Layer 8 of a small transformer language model trained on English Wikipedia (12 layers, counted from 0, width 96).
Take only the direct path to the model's output, skipping the later layers: a vector added to the residual stream pushes a token's score in proportion to its dot product with that token's output vector.

Output vectors of the tokens that the questions are about. A number n stands for (n - 128) times 0.0087.
"===": 150, 124, 166, 112, 108, 180, 143, 125, 91, 129, 179, 116, 73, 160, 177, 185, 125, 110, 145, 173, 102, 172, 126, 149, 170, 211, 100, 124, 38, 195, 114, 115, 111, 168, 117, 125, 92, 97, 144, 102, 196, 136, 144, 126, 136, 194, 137, 138, 178, 137, 92, 126, 179, 101, 159, 135, 150, 148, 174, 98, 166, 249, 237, 153, 97, 147, 80, 69, 205, 186, 68, 152, 183, 133, 95, 120, 138, 180, 81, 106, 101, 111, 101, 130, 134, 118, 110, 67, 55, 166, 94, 72, 117, 114, 123, 66
"==": 151, 184, 174, 87, 176, 149, 176, 151, 113, 114, 121, 112, 83, 103, 157, 200, 131, 106, 179, 143, 104, 178, 135, 184, 159, 138, 115, 162, 53, 118, 136, 63, 120, 164, 133, 108, 110, 98, 104, 143, 144, 181, 145, 46, 119, 201, 156, 150, 153, 83, 80, 129, 155, 51, 172, 121, 154, 172, 115, 93, 173, 188, 215, 116, 104, 156, 77, 89, 180, 145, 45, 152, 165, 199, 122, 140, 133, 141, 94, 101, 140, 109, 63, 103, 145, 124, 150, 171, 72, 137, 97, 70, 102, 95, 119, 72
"==\n": 165, 206, 168, 66, 191, 133, 155, 149, 164, 144, 105, 122, 109, 104, 148, 203, 128, 145, 152, 138, 127, 155, 139, 204, 184, 141, 165, 188, 67, 123, 113, 77, 97, 161, 138, 106, 114, 98, 91, 139, 163, 177, 143, 44, 128, 232, 153, 155, 161, 63, 110, 113, 181, 62, 121, 115, 162, 167, 135, 97, 162, 168, 209, 123, 112, 153, 22, 54, 185, 132, 78, 146, 169, 182, 129, 166, 128, 117, 94, 83, 152, 96, 53, 104, 146, 103, 149, 157, 112, 135, 89, 101, 132, 91, 114, 76
"ort": 80, 140, 119, 126, 161, 80, 153, 146, 185, 95, 113, 183, 142, 117, 169, 155, 92, 189, 140, 126, 181, 67, 88, 134, 74, 181, 160, 76, 39, 125, 127, 96, 153, 103, 54, 98, 162, 150, 141, 140, 126, 84, 149, 150, 113, 53, 56, 128, 163, 127, 75, 119, 109, 147, 102, 82, 102, 122, 138, 124, 134, 110, 172, 97, 181, 117, 73, 66, 86, 137, 156, 179, 83, 120, 45, 138, 126, 105, 74, 77, 169, 115, 130, 86, 88, 142, 165, 142, 137, 135, 213, 141, 75, 140, 138, 117
"end": 126, 84, 161, 163, 89, 140, 139, 107, 158, 80, 51, 195, 148, 99, 131, 106, 148, 212, 146, 80, 88, 128, 147, 158, 90, 111, 166, 113, 42, 166, 102, 186, 134, 134, 103, 115, 111, 124, 159, 95, 71, 110, 130, 118, 78, 144, 86, 134, 189, 136, 129, 148, 150, 183, 130, 87, 175, 152, 166, 115, 162, 120, 188, 98, 82, 123, 97, 131, 152, 132, 180, 96, 66, 166, 115, 171, 142, 96, 40, 81, 148, 124, 115, 120, 117, 87, 178, 168, 134, 131, 184, 164, 220, 132, 94, 139
" L": 129, 157, 129, 114, 128, 112, 130, 124, 109, 86, 120, 133, 117, 99, 90, 139, 103, 124, 86, 145, 104, 124, 119, 125, 172, 92, 81, 105, 152, 142, 166, 126, 125, 105, 144, 148, 123, 143, 108, 110, 152, 133, 122, 129, 118, 114, 150, 122, 146, 149, 126, 122, 125, 103, 131, 128, 133, 122, 121, 103, 112, 129, 95, 138, 122, 97, 88, 153, 129, 128, 184, 155, 160, 104, 148, 115, 160, 156, 141, 134, 80, 96, 76, 122, 107, 127, 103, 151, 89, 156, 157, 107, 92, 164, 125, 167
"er": 112, 157, 75, 124, 130, 84, 126, 97, 66, 151, 136, 159, 173, 140, 194, 152, 170, 134, 94, 146, 113, 118, 144, 123, 80, 152, 80, 151, 132, 180, 87, 102, 140, 104, 157, 100, 136, 154, 100, 108, 85, 158, 131, 173, 103, 99, 91, 101, 145, 204, 103, 101, 79, 142, 116, 118, 103, 164, 176, 134, 117, 161, 197, 23, 81, 35, 167, 99, 112, 149, 183, 123, 119, 112, 152, 195, 131, 137, 124, 95, 134, 139, 128, 129, 182, 162, 145, 130, 180, 118, 73, 149, 119, 110, 104, 75
" were": 152, 185, 71, 175, 170, 186, 117, 76, 166, 108, 111, 155, 85, 162, 139, 186, 118, 163, 181, 190, 132, 124, 102, 129, 180, 100, 152, 106, 107, 84, 169, 115, 87, 182, 117, 101, 97, 97, 174, 145, 143, 129, 131, 134, 98, 157, 139, 148, 158, 93, 135, 155, 169, 85, 94, 135, 138, 126, 157, 98, 67, 142, 184, 123, 163, 114, 91, 112, 135, 96, 144, 108, 132, 117, 71, 129, 163, 73, 153, 37, 96, 114, 145, 123, 109, 136, 126, 75, 108, 116, 168, 115, 190, 134, 108, 119
"her": 127, 144, 83, 99, 134, 127, 158, 153, 119, 73, 147, 166, 88, 125, 89, 225, 123, 246, 100, 64, 114, 73, 48, 103, 101, 115, 146, 149, 77, 194, 127, 145, 126, 197, 180, 102, 202, 86, 166, 138, 150, 134, 126, 151, 96, 123, 56, 150, 96, 80, 128, 111, 109, 16, 126, 135, 132, 104, 116, 120, 151, 121, 123, 158, 104, 146, 137, 65, 86, 138, 69, 68, 98, 112, 218, 128, 149, 151, 91, 100, 134, 132, 143, 128, 148, 143, 137, 232, 157, 82, 98, 136, 102, 120, 114, 67
"ian": 107, 166, 169, 125, 91, 104, 142, 95, 87, 242, 124, 168, 109, 101, 149, 137, 137, 176, 136, 192, 89, 80, 91, 216, 96, 194, 178, 164, 64, 100, 143, 150, 137, 112, 125, 118, 101, 136, 121, 79, 180, 87, 134, 63, 143, 191, 137, 94, 133, 116, 99, 114, 199, 160, 52, 198, 132, 60, 168, 118, 107, 84, 144, 132, 136, 143, 106, 116, 117, 62, 143, 120, 113, 109, 58, 197, 141, 157, 128, 85, 91, 123, 136, 162, 128, 126, 110, 92, 145, 125, 83, 49, 156, 165, 93, 134
"ition": 113, 175, 149, 79, 160, 156, 160, 106, 122, 166, 164, 151, 104, 103, 195, 189, 127, 189, 82, 136, 107, 92, 149, 108, 156, 125, 205, 63, 61, 97, 162, 50, 104, 122, 85, 114, 152, 147, 176, 84, 111, 93, 131, 37, 157, 93, 77, 151, 157, 161, 122, 121, 113, 143, 75, 55, 87, 39, 105, 58, 225, 172, 152, 131, 183, 131, 154, 168, 141, 153, 71, 111, 68, 137, 46, 109, 136, 99, 50, 40, 113, 121, 19, 96, 148, 225, 130, 100, 137, 209, 110, 190, 101, 145, 165, 99
"ight": 119, 143, 176, 153, 99, 94, 115, 128, 147, 190, 135, 150, 147, 122, 56, 158, 147, 142, 69, 144, 145, 90, 107, 83, 73, 41, 93, 119, 99, 86, 140, 84, 120, 109, 57, 166, 125, 142, 179, 177, 114, 104, 155, 144, 243, 119, 180, 122, 154, 144, 113, 129, 138, 152, 146, 62, 170, 77, 125, 142, 132, 187, 154, 56, 200, 169, 43, 64, 199, 161, 52, 42, 86, 82, 110, 135, 147, 96, 101, 102, 186, 181, 111, 151, 109, 134, 214, 128, 158, 149, 115, 33, 161, 165, 91, 66

Output weights of attention head 0. The head adds the sum of these rows, row i times number i of z. A number n stands for (n - 128) times 0.0057.
o0: 114, 132, 101, 71, 155, 154, 20, 111, 127, 104, 136, 189, 129, 97, 98, 123, 42, 205, 86, 121, 123, 108, 104, 134, 175, 71, 115, 92, 110, 143, 136, 104, 178, 88, 93, 173, 107, 140, 167, 163, 125, 53, 96, 123, 128, 131, 72, 107, 139, 116, 141, 106, 141, 75, 140, 172, 134, 99, 184, 146, 141, 152, 137, 153, 128, 92, 86, 155, 93, 152, 178, 172, 142, 129, 139, 155, 175, 129, 120, 84, 85, 88, 121, 125, 132, 68, 96, 177, 109, 153, 181, 132, 143, 144, 111, 155
o1: 182, 147, 139, 83, 169, 160, 106, 112, 174, 101, 98, 162, 123, 106, 189, 92, 108, 132, 123, 93, 110, 121, 129, 123, 138, 112, 139, 150, 130, 53, 153, 111, 175, 108, 143, 95, 97, 126, 104, 99, 147, 134, 162, 150, 124, 148, 129, 176, 175, 66, 108, 191, 187, 161, 102, 64, 179, 47, 137, 137, 154, 106, 186, 89, 104, 127, 115, 146, 88, 136, 119, 118, 101, 94, 141, 116, 96, 123, 139, 188, 78, 109, 192, 129, 133, 117, 71, 85, 156, 170, 128, 106, 168, 100, 140, 132
o2: 149, 85, 156, 143, 151, 101, 119, 100, 163, 93, 89, 192, 121, 86, 114, 161, 140, 120, 77, 78, 114, 82, 91, 148, 132, 90, 143, 96, 124, 119, 140, 131, 207, 154, 93, 156, 141, 156, 143, 138, 102, 108, 110, 134, 119, 145, 56, 103, 163, 112, 107, 148, 114, 163, 101, 151, 140, 112, 167, 98, 88, 178, 144, 122, 116, 134, 170, 141, 99, 105, 81, 68, 79, 135, 113, 136, 121, 111, 177, 190, 145, 159, 175, 150, 118, 115, 172, 114, 150, 116, 94, 120, 188, 95, 80, 108
o3: 87, 103, 122, 76, 99, 75, 168, 149, 92, 130, 155, 184, 147, 114, 98, 144, 76, 143, 83, 70, 127, 115, 218, 111, 124, 134, 115, 105, 102, 168, 80, 192, 116, 114, 191, 189, 129, 111, 136, 129, 131, 73, 69, 110, 161, 159, 108, 144, 124, 130, 164, 138, 112, 147, 117, 132, 135, 104, 173, 193, 56, 93, 99, 175, 163, 101, 137, 154, 112, 97, 109, 101, 139, 146, 128, 140, 129, 102, 125, 129, 125, 142, 70, 134, 176, 91, 115, 142, 97, 94, 108, 123, 71, 113, 197, 149
o4: 144, 121, 147, 149, 133, 154, 173, 156, 116, 133, 171, 86, 146, 166, 199, 82, 134, 103, 151, 140, 139, 164, 117, 138, 89, 155, 156, 170, 170, 110, 104, 134, 79, 132, 164, 115, 154, 114, 98, 119, 144, 147, 132, 147, 110, 139, 184, 164, 82, 153, 124, 137, 124, 141, 89, 164, 87, 104, 121, 116, 87, 91, 75, 136, 147, 168, 115, 146, 175, 177, 82, 121, 112, 122, 136, 152, 148, 119, 99, 128, 144, 150, 154, 117, 158, 192, 146, 121, 135, 77, 158, 142, 106, 122, 153, 123
o5: 155, 213, 142, 103, 167, 117, 40, 142, 105, 106, 67, 89, 166, 87, 103, 163, 130, 144, 142, 137, 51, 113, 95, 114, 90, 106, 117, 193, 105, 123, 148, 136, 156, 117, 109, 134, 151, 141, 118, 148, 182, 162, 61, 157, 142, 169, 156, 59, 120, 125, 135, 168, 168, 117, 92, 98, 93, 183, 118, 97, 104, 149, 120, 83, 107, 162, 105, 111, 171, 165, 126, 147, 186, 110, 143, 152, 158, 126, 87, 214, 97, 108, 156, 85, 114, 123, 132, 129, 111, 136, 173, 154, 162, 115, 90, 118
o6: 95, 134, 57, 174, 145, 183, 199, 140, 139, 142, 162, 28, 121, 134, 159, 122, 138, 96, 118, 145, 103, 174, 92, 87, 163, 191, 139, 116, 118, 119, 112, 143, 149, 174, 107, 148, 135, 127, 112, 126, 101, 204, 149, 107, 153, 103, 152, 112, 155, 174, 139, 109, 73, 119, 146, 97, 144, 143, 87, 101, 89, 155, 131, 138, 104, 112, 151, 137, 115, 69, 124, 111, 140, 107, 131, 131, 132, 140, 159, 70, 150, 107, 100, 154, 133, 169, 124, 156, 166, 136, 110, 161, 87, 165, 109, 131
o7: 128, 108, 119, 124, 137, 177, 141, 90, 160, 102, 169, 178, 128, 105, 126, 135, 117, 139, 57, 98, 129, 148, 166, 221, 121, 136, 137, 137, 99, 129, 101, 147, 124, 105, 104, 154, 141, 135, 67, 199, 90, 105, 205, 159, 143, 133, 143, 114, 88, 90, 101, 117, 80, 87, 174, 166, 135, 70, 176, 89, 77, 109, 62, 131, 137, 129, 137, 150, 106, 159, 108, 101, 150, 114, 122, 129, 119, 122, 146, 64, 104, 87, 121, 113, 100, 122, 133, 151, 138, 202, 122, 107, 114, 197, 125, 120
o8: 182, 92, 111, 91, 94, 82, 117, 122, 169, 84, 89, 248, 155, 148, 144, 132, 133, 167, 96, 109, 104, 143, 171, 147, 109, 120, 113, 130, 136, 157, 138, 143, 129, 175, 150, 180, 146, 72, 132, 136, 142, 119, 178, 165, 132, 141, 114, 141, 123, 67, 122, 151, 110, 128, 186, 157, 136, 157, 154, 64, 92, 162, 131, 90, 123, 98, 147, 149, 130, 199, 85, 47, 128, 102, 133, 99, 79, 98, 129, 204, 88, 144, 124, 99, 141, 85, 128, 122, 119, 176, 131, 100, 194, 120, 105, 107
o9: 153, 132, 70, 143, 157, 96, 61, 145, 149, 94, 72, 144, 82, 198, 91, 87, 109, 174, 125, 201, 107, 89, 33, 96, 133, 136, 118, 78, 121, 93, 178, 95, 143, 139, 130, 147, 126, 102, 84, 122, 166, 131, 199, 197, 105, 141, 123, 138, 141, 86, 109, 71, 87, 100, 146, 147, 124, 184, 82, 102, 144, 202, 132, 170, 85, 104, 142, 130, 116, 107, 146, 114, 197, 125, 125, 116, 165, 181, 121, 106, 126, 103, 173, 121, 134, 98, 165, 126, 106, 159, 104, 145, 158, 158, 145, 159
o10: 118, 162, 119, 132, 140, 139, 53, 150, 147, 91, 85, 74, 90, 90, 59, 113, 127, 132, 169, 172, 90, 119, 49, 131, 205, 61, 149, 69, 112, 122, 148, 153, 129, 133, 139, 151, 148, 143, 173, 148, 157, 183, 127, 117, 125, 172, 114, 139, 203, 109, 162, 133, 102, 120, 148, 131, 153, 147, 114, 123, 102, 140, 214, 119, 74, 141, 136, 105, 91, 138, 192, 108, 129, 128, 148, 145, 77, 149, 139, 142, 148, 104, 132, 164, 131, 111, 188, 131, 136, 118, 82, 127, 119, 57, 130, 149
o11: 165, 138, 154, 111, 131, 135, 102, 147, 123, 109, 142, 133, 133, 130, 102, 195, 117, 135, 125, 150, 123, 116, 119, 177, 55, 82, 101, 194, 136, 127, 77, 150, 188, 107, 110, 119, 111, 135, 88, 111, 95, 121, 90, 141, 135, 152, 160, 120, 127, 91, 148, 211, 137, 143, 79, 147, 220, 108, 174, 87, 93, 167, 136, 128, 124, 125, 186, 95, 98, 176, 78, 135, 121, 164, 103, 117, 190, 151, 83, 151, 106, 122, 74, 124, 127, 164, 96, 136, 83, 172, 89, 101, 140, 97, 121, 118
o12: 93, 109, 109, 163, 128, 157, 153, 84, 141, 127, 124, 221, 207, 102, 140, 163, 118, 96, 123, 110, 122, 135, 158, 130, 102, 118, 123, 124, 160, 116, 130, 127, 93, 135, 168, 134, 120, 99, 135, 120, 106, 168, 181, 146, 136, 116, 109, 129, 139, 96, 139, 133, 104, 145, 124, 122, 140, 132, 135, 75, 127, 134, 129, 55, 104, 114, 101, 129, 155, 192, 112, 74, 90, 173, 126, 141, 94, 135, 157, 185, 123, 111, 205, 140, 131, 134, 132, 66, 171, 118, 134, 137, 91, 124, 116, 130
o13: 63, 102, 113, 138, 81, 128, 193, 158, 80, 146, 110, 78, 124, 120, 146, 140, 159, 102, 132, 135, 111, 140, 159, 119, 94, 126, 86, 139, 142, 99, 100, 46, 96, 165, 135, 112, 108, 199, 127, 148, 118, 149, 149, 122, 95, 86, 118, 99, 149, 196, 149, 83, 171, 109, 127, 149, 108, 79, 95, 139, 111, 125, 98, 122, 117, 148, 120, 128, 149, 29, 140, 93, 103, 165, 151, 129, 124, 120, 145, 124, 70, 149, 171, 128, 94, 164, 92, 94, 131, 136, 140, 145, 130, 182, 103, 161
o14: 169, 153, 126, 49, 150, 175, 143, 108, 129, 119, 122, 62, 83, 124, 200, 55, 153, 152, 188, 89, 157, 131, 124, 133, 126, 132, 131, 192, 144, 125, 151, 79, 81, 110, 176, 99, 47, 159, 108, 161, 142, 171, 101, 169, 115, 116, 117, 132, 153, 165, 148, 153, 176, 66, 86, 91, 135, 37, 104, 133, 138, 47, 139, 106, 129, 141, 103, 147, 197, 138, 133, 166, 119, 105, 157, 120, 120, 134, 187, 150, 93, 165, 138, 129, 117, 122, 144, 82, 142, 137, 149, 119, 145, 117, 112, 142
o15: 116, 151, 105, 109, 157, 130, 212, 106, 148, 135, 158, 107, 178, 145, 138, 118, 131, 105, 164, 143, 184, 163, 186, 62, 108, 166, 149, 141, 185, 159, 141, 147, 109, 122, 153, 85, 158, 89, 143, 137, 96, 192, 104, 126, 134, 113, 176, 134, 146, 102, 120, 141, 126, 131, 61, 139, 180, 108, 123, 89, 104, 87, 115, 61, 128, 123, 95, 109, 209, 183, 96, 90, 180, 165, 120, 134, 117, 160, 109, 119, 125, 169, 94, 103, 118, 154, 176, 80, 152, 158, 113, 167, 94, 129, 122, 132
o16: 115, 70, 115, 155, 60, 145, 194, 90, 159, 149, 150, 122, 140, 124, 89, 135, 141, 133, 154, 77, 214, 98, 172, 111, 84, 157, 151, 81, 117, 142, 141, 200, 61, 88, 139, 102, 88, 131, 158, 111, 129, 93, 214, 104, 163, 92, 165, 149, 111, 168, 127, 66, 126, 131, 110, 124, 77, 149, 156, 131, 98, 93, 72, 131, 166, 147, 133, 125, 170, 94, 132, 87, 161, 145, 118, 149, 127, 119, 114, 138, 145, 134, 118, 114, 121, 119, 181, 142, 114, 112, 111, 132, 121, 155, 173, 135
o17: 138, 101, 160, 149, 123, 149, 78, 130, 137, 126, 116, 170, 123, 116, 120, 164, 137, 145, 77, 110, 99, 77, 107, 151, 139, 112, 142, 96, 119, 101, 92, 101, 166, 102, 124, 171, 146, 164, 108, 130, 111, 89, 87, 103, 123, 171, 45, 144, 159, 93, 125, 166, 117, 153, 156, 86, 119, 142, 127, 142, 133, 175, 152, 178, 105, 70, 161, 157, 27, 121, 133, 108, 105, 101, 117, 143, 100, 103, 180, 114, 160, 123, 135, 181, 157, 125, 136, 165, 123, 114, 98, 94, 158, 94, 112, 124
o18: 136, 158, 149, 122, 154, 121, 158, 144, 175, 138, 154, 144, 186, 161, 164, 133, 146, 181, 114, 89, 188, 112, 160, 176, 88, 124, 150, 142, 133, 118, 93, 118, 75, 123, 157, 163, 177, 139, 98, 163, 79, 108, 140, 96, 175, 140, 163, 159, 44, 110, 96, 139, 99, 118, 109, 153, 114, 157, 163, 102, 95, 122, 95, 163, 164, 100, 142, 114, 167, 130, 55, 93, 150, 89, 112, 151, 87, 118, 115, 122, 180, 154, 99, 92, 152, 146, 193, 155, 172, 104, 102, 142, 129, 159, 82, 127
o19: 134, 150, 116, 133, 124, 167, 112, 112, 162, 152, 117, 129, 124, 129, 72, 164, 126, 145, 149, 149, 92, 87, 117, 95, 174, 148, 154, 105, 114, 134, 106, 47, 138, 111, 115, 196, 133, 162, 125, 123, 115, 132, 85, 70, 142, 186, 62, 127, 204, 129, 110, 108, 129, 123, 136, 77, 130, 93, 47, 151, 120, 166, 146, 140, 95, 89, 92, 197, 124, 167, 171, 165, 159, 99, 147, 163, 89, 124, 182, 64, 119, 72, 104, 207, 169, 170, 129, 145, 130, 112, 137, 127, 150, 81, 141, 124
o20: 106, 157, 126, 109, 81, 108, 79, 181, 122, 121, 69, 164, 132, 80, 50, 181, 104, 133, 144, 163, 91, 191, 161, 119, 166, 154, 117, 118, 99, 87, 136, 120, 185, 163, 116, 171, 174, 151, 137, 123, 206, 117, 117, 106, 152, 161, 183, 89, 126, 90, 145, 123, 127, 116, 169, 146, 137, 169, 109, 180, 140, 80, 149, 123, 184, 120, 70, 197, 106, 162, 122, 133, 111, 122, 177, 155, 127, 132, 93, 83, 124, 66, 169, 126, 135, 152, 95, 160, 178, 114, 174, 128, 129, 148, 189, 105
o21: 116, 144, 120, 131, 114, 194, 106, 179, 102, 108, 119, 139, 158, 98, 122, 191, 130, 123, 133, 166, 100, 79, 107, 149, 99, 157, 135, 152, 169, 135, 116, 122, 107, 87, 97, 146, 143, 102, 131, 136, 158, 132, 156, 147, 128, 114, 171, 148, 145, 98, 156, 134, 146, 164, 157, 71, 174, 180, 72, 88, 173, 105, 143, 111, 135, 128, 137, 77, 78, 166, 136, 100, 180, 128, 141, 131, 125, 113, 59, 90, 121, 120, 145, 92, 179, 184, 147, 138, 77, 147, 120, 46, 142, 167, 108, 110
o22: 141, 65, 140, 156, 71, 78, 85, 115, 118, 96, 80, 163, 125, 122, 99, 136, 132, 101, 115, 119, 108, 106, 157, 129, 129, 73, 126, 134, 143, 146, 183, 112, 180, 111, 135, 115, 88, 150, 139, 95, 142, 70, 103, 126, 95, 154, 75, 147, 150, 67, 111, 109, 116, 136, 78, 169, 124, 126, 125, 131, 87, 131, 72, 92, 148, 148, 168, 164, 97, 128, 79, 85, 63, 147, 99, 142, 183, 56, 135, 174, 112, 151, 171, 166, 151, 122, 165, 73, 130, 69, 92, 143, 164, 79, 138, 121
o23: 159, 130, 123, 122, 110, 112, 106, 176, 131, 125, 77, 112, 98, 155, 110, 103, 108, 110, 163, 120, 64, 185, 96, 116, 160, 175, 128, 168, 104, 95, 148, 100, 178, 133, 166, 132, 169, 133, 91, 135, 180, 152, 52, 85, 127, 182, 105, 41, 140, 108, 112, 164, 120, 141, 108, 103, 130, 141, 90, 166, 139, 109, 129, 130, 129, 144, 102, 206, 115, 180, 109, 215, 66, 133, 123, 166, 138, 128, 149, 141, 97, 118, 204, 186, 102, 99, 119, 80, 161, 121, 141, 105, 144, 89, 192, 79
o24: 147, 133, 105, 179, 120, 185, 161, 158, 134, 107, 118, 86, 86, 144, 159, 100, 131, 97, 80, 157, 131, 155, 143, 95, 143, 157, 153, 133, 93, 59, 152, 99, 119, 124, 120, 141, 74, 166, 107, 53, 201, 153, 192, 132, 99, 160, 195, 177, 102, 78, 93, 95, 139, 94, 97, 86, 98, 105, 129, 140, 113, 95, 128, 113, 134, 136, 97, 180, 114, 112, 158, 132, 62, 98, 151, 97, 154, 162, 117, 119, 109, 125, 154, 183, 87, 158, 86, 113, 148, 129, 142, 115, 114, 158, 154, 136
o25: 114, 93, 79, 106, 146, 142, 147, 87, 182, 153, 65, 166, 113, 87, 78, 178, 173, 122, 85, 144, 180, 95, 130, 100, 132, 173, 123, 118, 89, 135, 168, 109, 123, 101, 132, 168, 71, 159, 153, 111, 149, 150, 149, 108, 131, 130, 117, 132, 177, 124, 136, 87, 109, 82, 146, 115, 161, 168, 138, 98, 97, 159, 142, 115, 107, 103, 120, 136, 100, 140, 126, 78, 128, 109, 129, 150, 147, 152, 167, 105, 163, 82, 104, 126, 94, 155, 138, 133, 136, 133, 89, 150, 121, 121, 88, 147
o26: 124, 135, 102, 214, 70, 140, 125, 154, 123, 148, 190, 79, 111, 172, 120, 129, 127, 114, 155, 82, 72, 133, 123, 112, 179, 116, 160, 116, 164, 140, 112, 98, 89, 159, 133, 116, 107, 138, 153, 158, 97, 75, 188, 161, 148, 110, 112, 213, 125, 148, 77, 70, 143, 116, 182, 159, 17, 135, 81, 173, 139, 122, 143, 147, 184, 113, 109, 173, 103, 121, 175, 114, 139, 125, 123, 156, 119, 103, 108, 171, 180, 126, 118, 121, 118, 94, 122, 151, 182, 156, 134, 192, 60, 166, 171, 153
o27: 172, 71, 168, 80, 90, 111, 176, 136, 87, 155, 121, 112, 116, 164, 182, 60, 124, 156, 90, 136, 109, 152, 125, 132, 126, 167, 152, 141, 128, 127, 135, 142, 150, 129, 153, 145, 185, 121, 101, 137, 125, 118, 121, 158, 79, 111, 115, 45, 121, 145, 156, 210, 62, 114, 134, 104, 170, 120, 81, 105, 114, 136, 122, 180, 125, 164, 209, 137, 172, 159, 100, 161, 183, 129, 100, 71, 122, 190, 180, 102, 96, 175, 137, 121, 137, 106, 129, 94, 128, 107, 176, 141, 116, 146, 117, 104
o28: 169, 82, 146, 128, 122, 129, 67, 168, 125, 91, 125, 155, 73, 119, 100, 128, 128, 162, 78, 129, 66, 129, 91, 126, 115, 101, 158, 99, 126, 127, 86, 126, 168, 139, 109, 98, 138, 137, 101, 148, 117, 102, 177, 130, 143, 166, 99, 125, 175, 139, 129, 155, 122, 134, 218, 134, 156, 126, 155, 135, 149, 124, 154, 142, 158, 123, 117, 105, 86, 124, 155, 144, 135, 127, 180, 157, 93, 108, 119, 144, 113, 126, 134, 112, 103, 56, 114, 169, 67, 186, 102, 105, 188, 131, 171, 126
o29: 187, 233, 101, 126, 152, 131, 96, 173, 160, 140, 97, 93, 131, 145, 119, 95, 82, 133, 186, 136, 110, 130, 71, 111, 151, 120, 81, 185, 177, 113, 166, 99, 120, 126, 163, 152, 137, 95, 121, 139, 178, 154, 95, 136, 148, 104, 176, 144, 132, 167, 140, 114, 162, 175, 138, 69, 114, 142, 62, 145, 199, 129, 174, 103, 131, 141, 67, 174, 154, 139, 220, 188, 155, 126, 143, 112, 142, 157, 124, 145, 116, 89, 110, 136, 115, 83, 90, 83, 125, 152, 180, 82, 109, 112, 139, 113
o30: 129, 138, 158, 123, 173, 101, 92, 96, 141, 125, 93, 204, 115, 111, 85, 197, 141, 129, 77, 166, 131, 104, 119, 132, 148, 107, 103, 131, 135, 127, 138, 126, 204, 134, 106, 164, 117, 141, 142, 120, 115, 110, 53, 107, 113, 134, 110, 85, 196, 65, 137, 161, 114, 139, 124, 136, 173, 181, 143, 100, 145, 149, 172, 122, 118, 102, 138, 120, 74, 138, 119, 110, 102, 142, 125, 108, 124, 153, 153, 128, 153, 110, 107, 127, 123, 115, 110, 141, 128, 173, 94, 105, 150, 77, 93, 108
o31: 101, 115, 148, 122, 105, 147, 121, 116, 154, 80, 104, 206, 133, 71, 53, 186, 132, 71, 128, 129, 83, 118, 130, 125, 160, 168, 136, 104, 78, 167, 91, 122, 206, 155, 98, 138, 141, 147, 139, 82, 133, 128, 20, 106, 95, 129, 74, 101, 188, 118, 135, 162, 103, 193, 152, 149, 114, 137, 151, 126, 96, 134, 130, 131, 98, 76, 134, 188, 65, 142, 137, 168, 97, 141, 100, 155, 70, 100, 174, 138, 109, 109, 105, 183, 160, 116, 126, 132, 93, 140, 84, 159, 155, 60, 134, 99

Each question shows a token from some text and the vector z that the head gathered there. A number n stands for (n - 128) times 0.047.

" J": 100, 90, 108, 142, 156, 145, 119, 118, 136, 104, 128, 167, 126, 120, 66, 136, 105, 127, 122, 129, 159, 151, 154, 187, 134, 83, 104, 150, 124, 136, 141, 127
Which two tokens does it push up most, strongest first? "==", "==="

" M": 169, 99, 134, 157, 134, 138, 117, 174, 129, 129, 104, 152, 105, 130, 90, 112, 131, 132, 135, 137, 158, 132, 140, 105, 115, 147, 117, 101, 132, 99, 145, 160
Which of these tokens does it push up most? "her"

",": 127, 146, 120, 80, 126, 156, 130, 88, 104, 158, 170, 126, 124, 116, 161, 116, 74, 145, 109, 177, 126, 160, 127, 156, 135, 143, 100, 106, 101, 183, 159, 130
Pushed down most: "her"

"al": 129, 79, 105, 119, 115, 127, 131, 112, 103, 167, 124, 137, 114, 117, 97, 121, 146, 97, 119, 104, 141, 133, 114, 116, 100, 132, 94, 164, 106, 118, 136, 137
Which of these tokens does it push up most? "==="

" of": 48, 136, 139, 123, 149, 132, 163, 89, 139, 121, 142, 121, 174, 169, 101, 174, 97, 139, 150, 156, 124, 180, 135, 114, 134, 123, 103, 137, 99, 109, 125, 138
Which of these tokens does it push up most? "er"

" se": 130, 91, 186, 118, 93, 134, 121, 126, 169, 132, 126, 124, 122, 145, 129, 111, 107, 165, 137, 119, 79, 122, 147, 123, 61, 109, 125, 159, 162, 93, 155, 161
Which three tokens does it push up most, strongest first? "end", "her", "er"

"ak": 163, 124, 141, 129, 93, 136, 125, 150, 138, 163, 147, 124, 112, 134, 137, 79, 112, 147, 96, 134, 112, 129, 127, 135, 104, 142, 129, 143, 135, 145, 131, 134
Which of these tokens does it push up most? " L"

"1": 162, 122, 102, 128, 135, 97, 135, 144, 123, 171, 93, 125, 101, 114, 101, 123, 157, 118, 133, 124, 145, 148, 121, 106, 164, 126, 139, 122, 148, 119, 114, 97
Which of these tokens does it push up most? "ort"

"t": 152, 128, 115, 128, 124, 138, 132, 116, 103, 113, 137, 120, 120, 134, 128, 156, 129, 117, 113, 142, 142, 125, 113, 130, 122, 130, 129, 103, 131, 133, 122, 141
Pushed down most: "her"

"og": 133, 161, 140, 114, 128, 126, 130, 144, 132, 118, 126, 148, 152, 123, 163, 155, 136, 124, 124, 120, 115, 137, 141, 119, 150, 154, 115, 115, 122, 129, 134, 129
Which of these tokens does it push up most? " were"

" was": 122, 139, 142, 78, 90, 99, 182, 151, 163, 245, 167, 121, 151, 102, 77, 114, 118, 171, 102, 178, 131, 168, 121, 120, 159, 176, 173, 100, 135, 164, 149, 151
Pushed down most: "ian"

" re": 134, 131, 155, 61, 107, 92, 133, 123, 134, 197, 168, 115, 134, 99, 90, 110, 164, 150, 106, 128, 81, 166, 130, 66, 132, 184, 168, 89, 125, 134, 150, 124
Which of these tokens does it push up most? " were"

"h": 142, 114, 128, 129, 139, 149, 141, 144, 94, 92, 172, 151, 127, 128, 152, 169, 78, 120, 122, 149, 112, 114, 125, 116, 124, 139, 86, 102, 119, 79, 160, 150
Which three tokens does it push up most, strongest first? "==\n", "==", "er"

"at": 102, 100, 111, 138, 154, 143, 121, 121, 134, 108, 125, 165, 127, 123, 74, 137, 104, 127, 118, 126, 156, 148, 153, 182, 134, 86, 105, 150, 123, 136, 142, 127
Which two tokens does it push up most, strongest first? "==", "==="

"d": 166, 114, 147, 121, 97, 116, 111, 140, 119, 151, 156, 124, 108, 105, 135, 133, 116, 142, 126, 137, 106, 95, 116, 113, 69, 133, 112, 162, 151, 105, 176, 159
Which of these tokens does it push up most? "end"

"'s": 157, 119, 115, 125, 122, 147, 100, 152, 157, 134, 115, 160, 104, 84, 110, 120, 121, 126, 151, 112, 142, 123, 116, 134, 81, 104, 100, 177, 125, 118, 141, 135
Pushed down most: " were"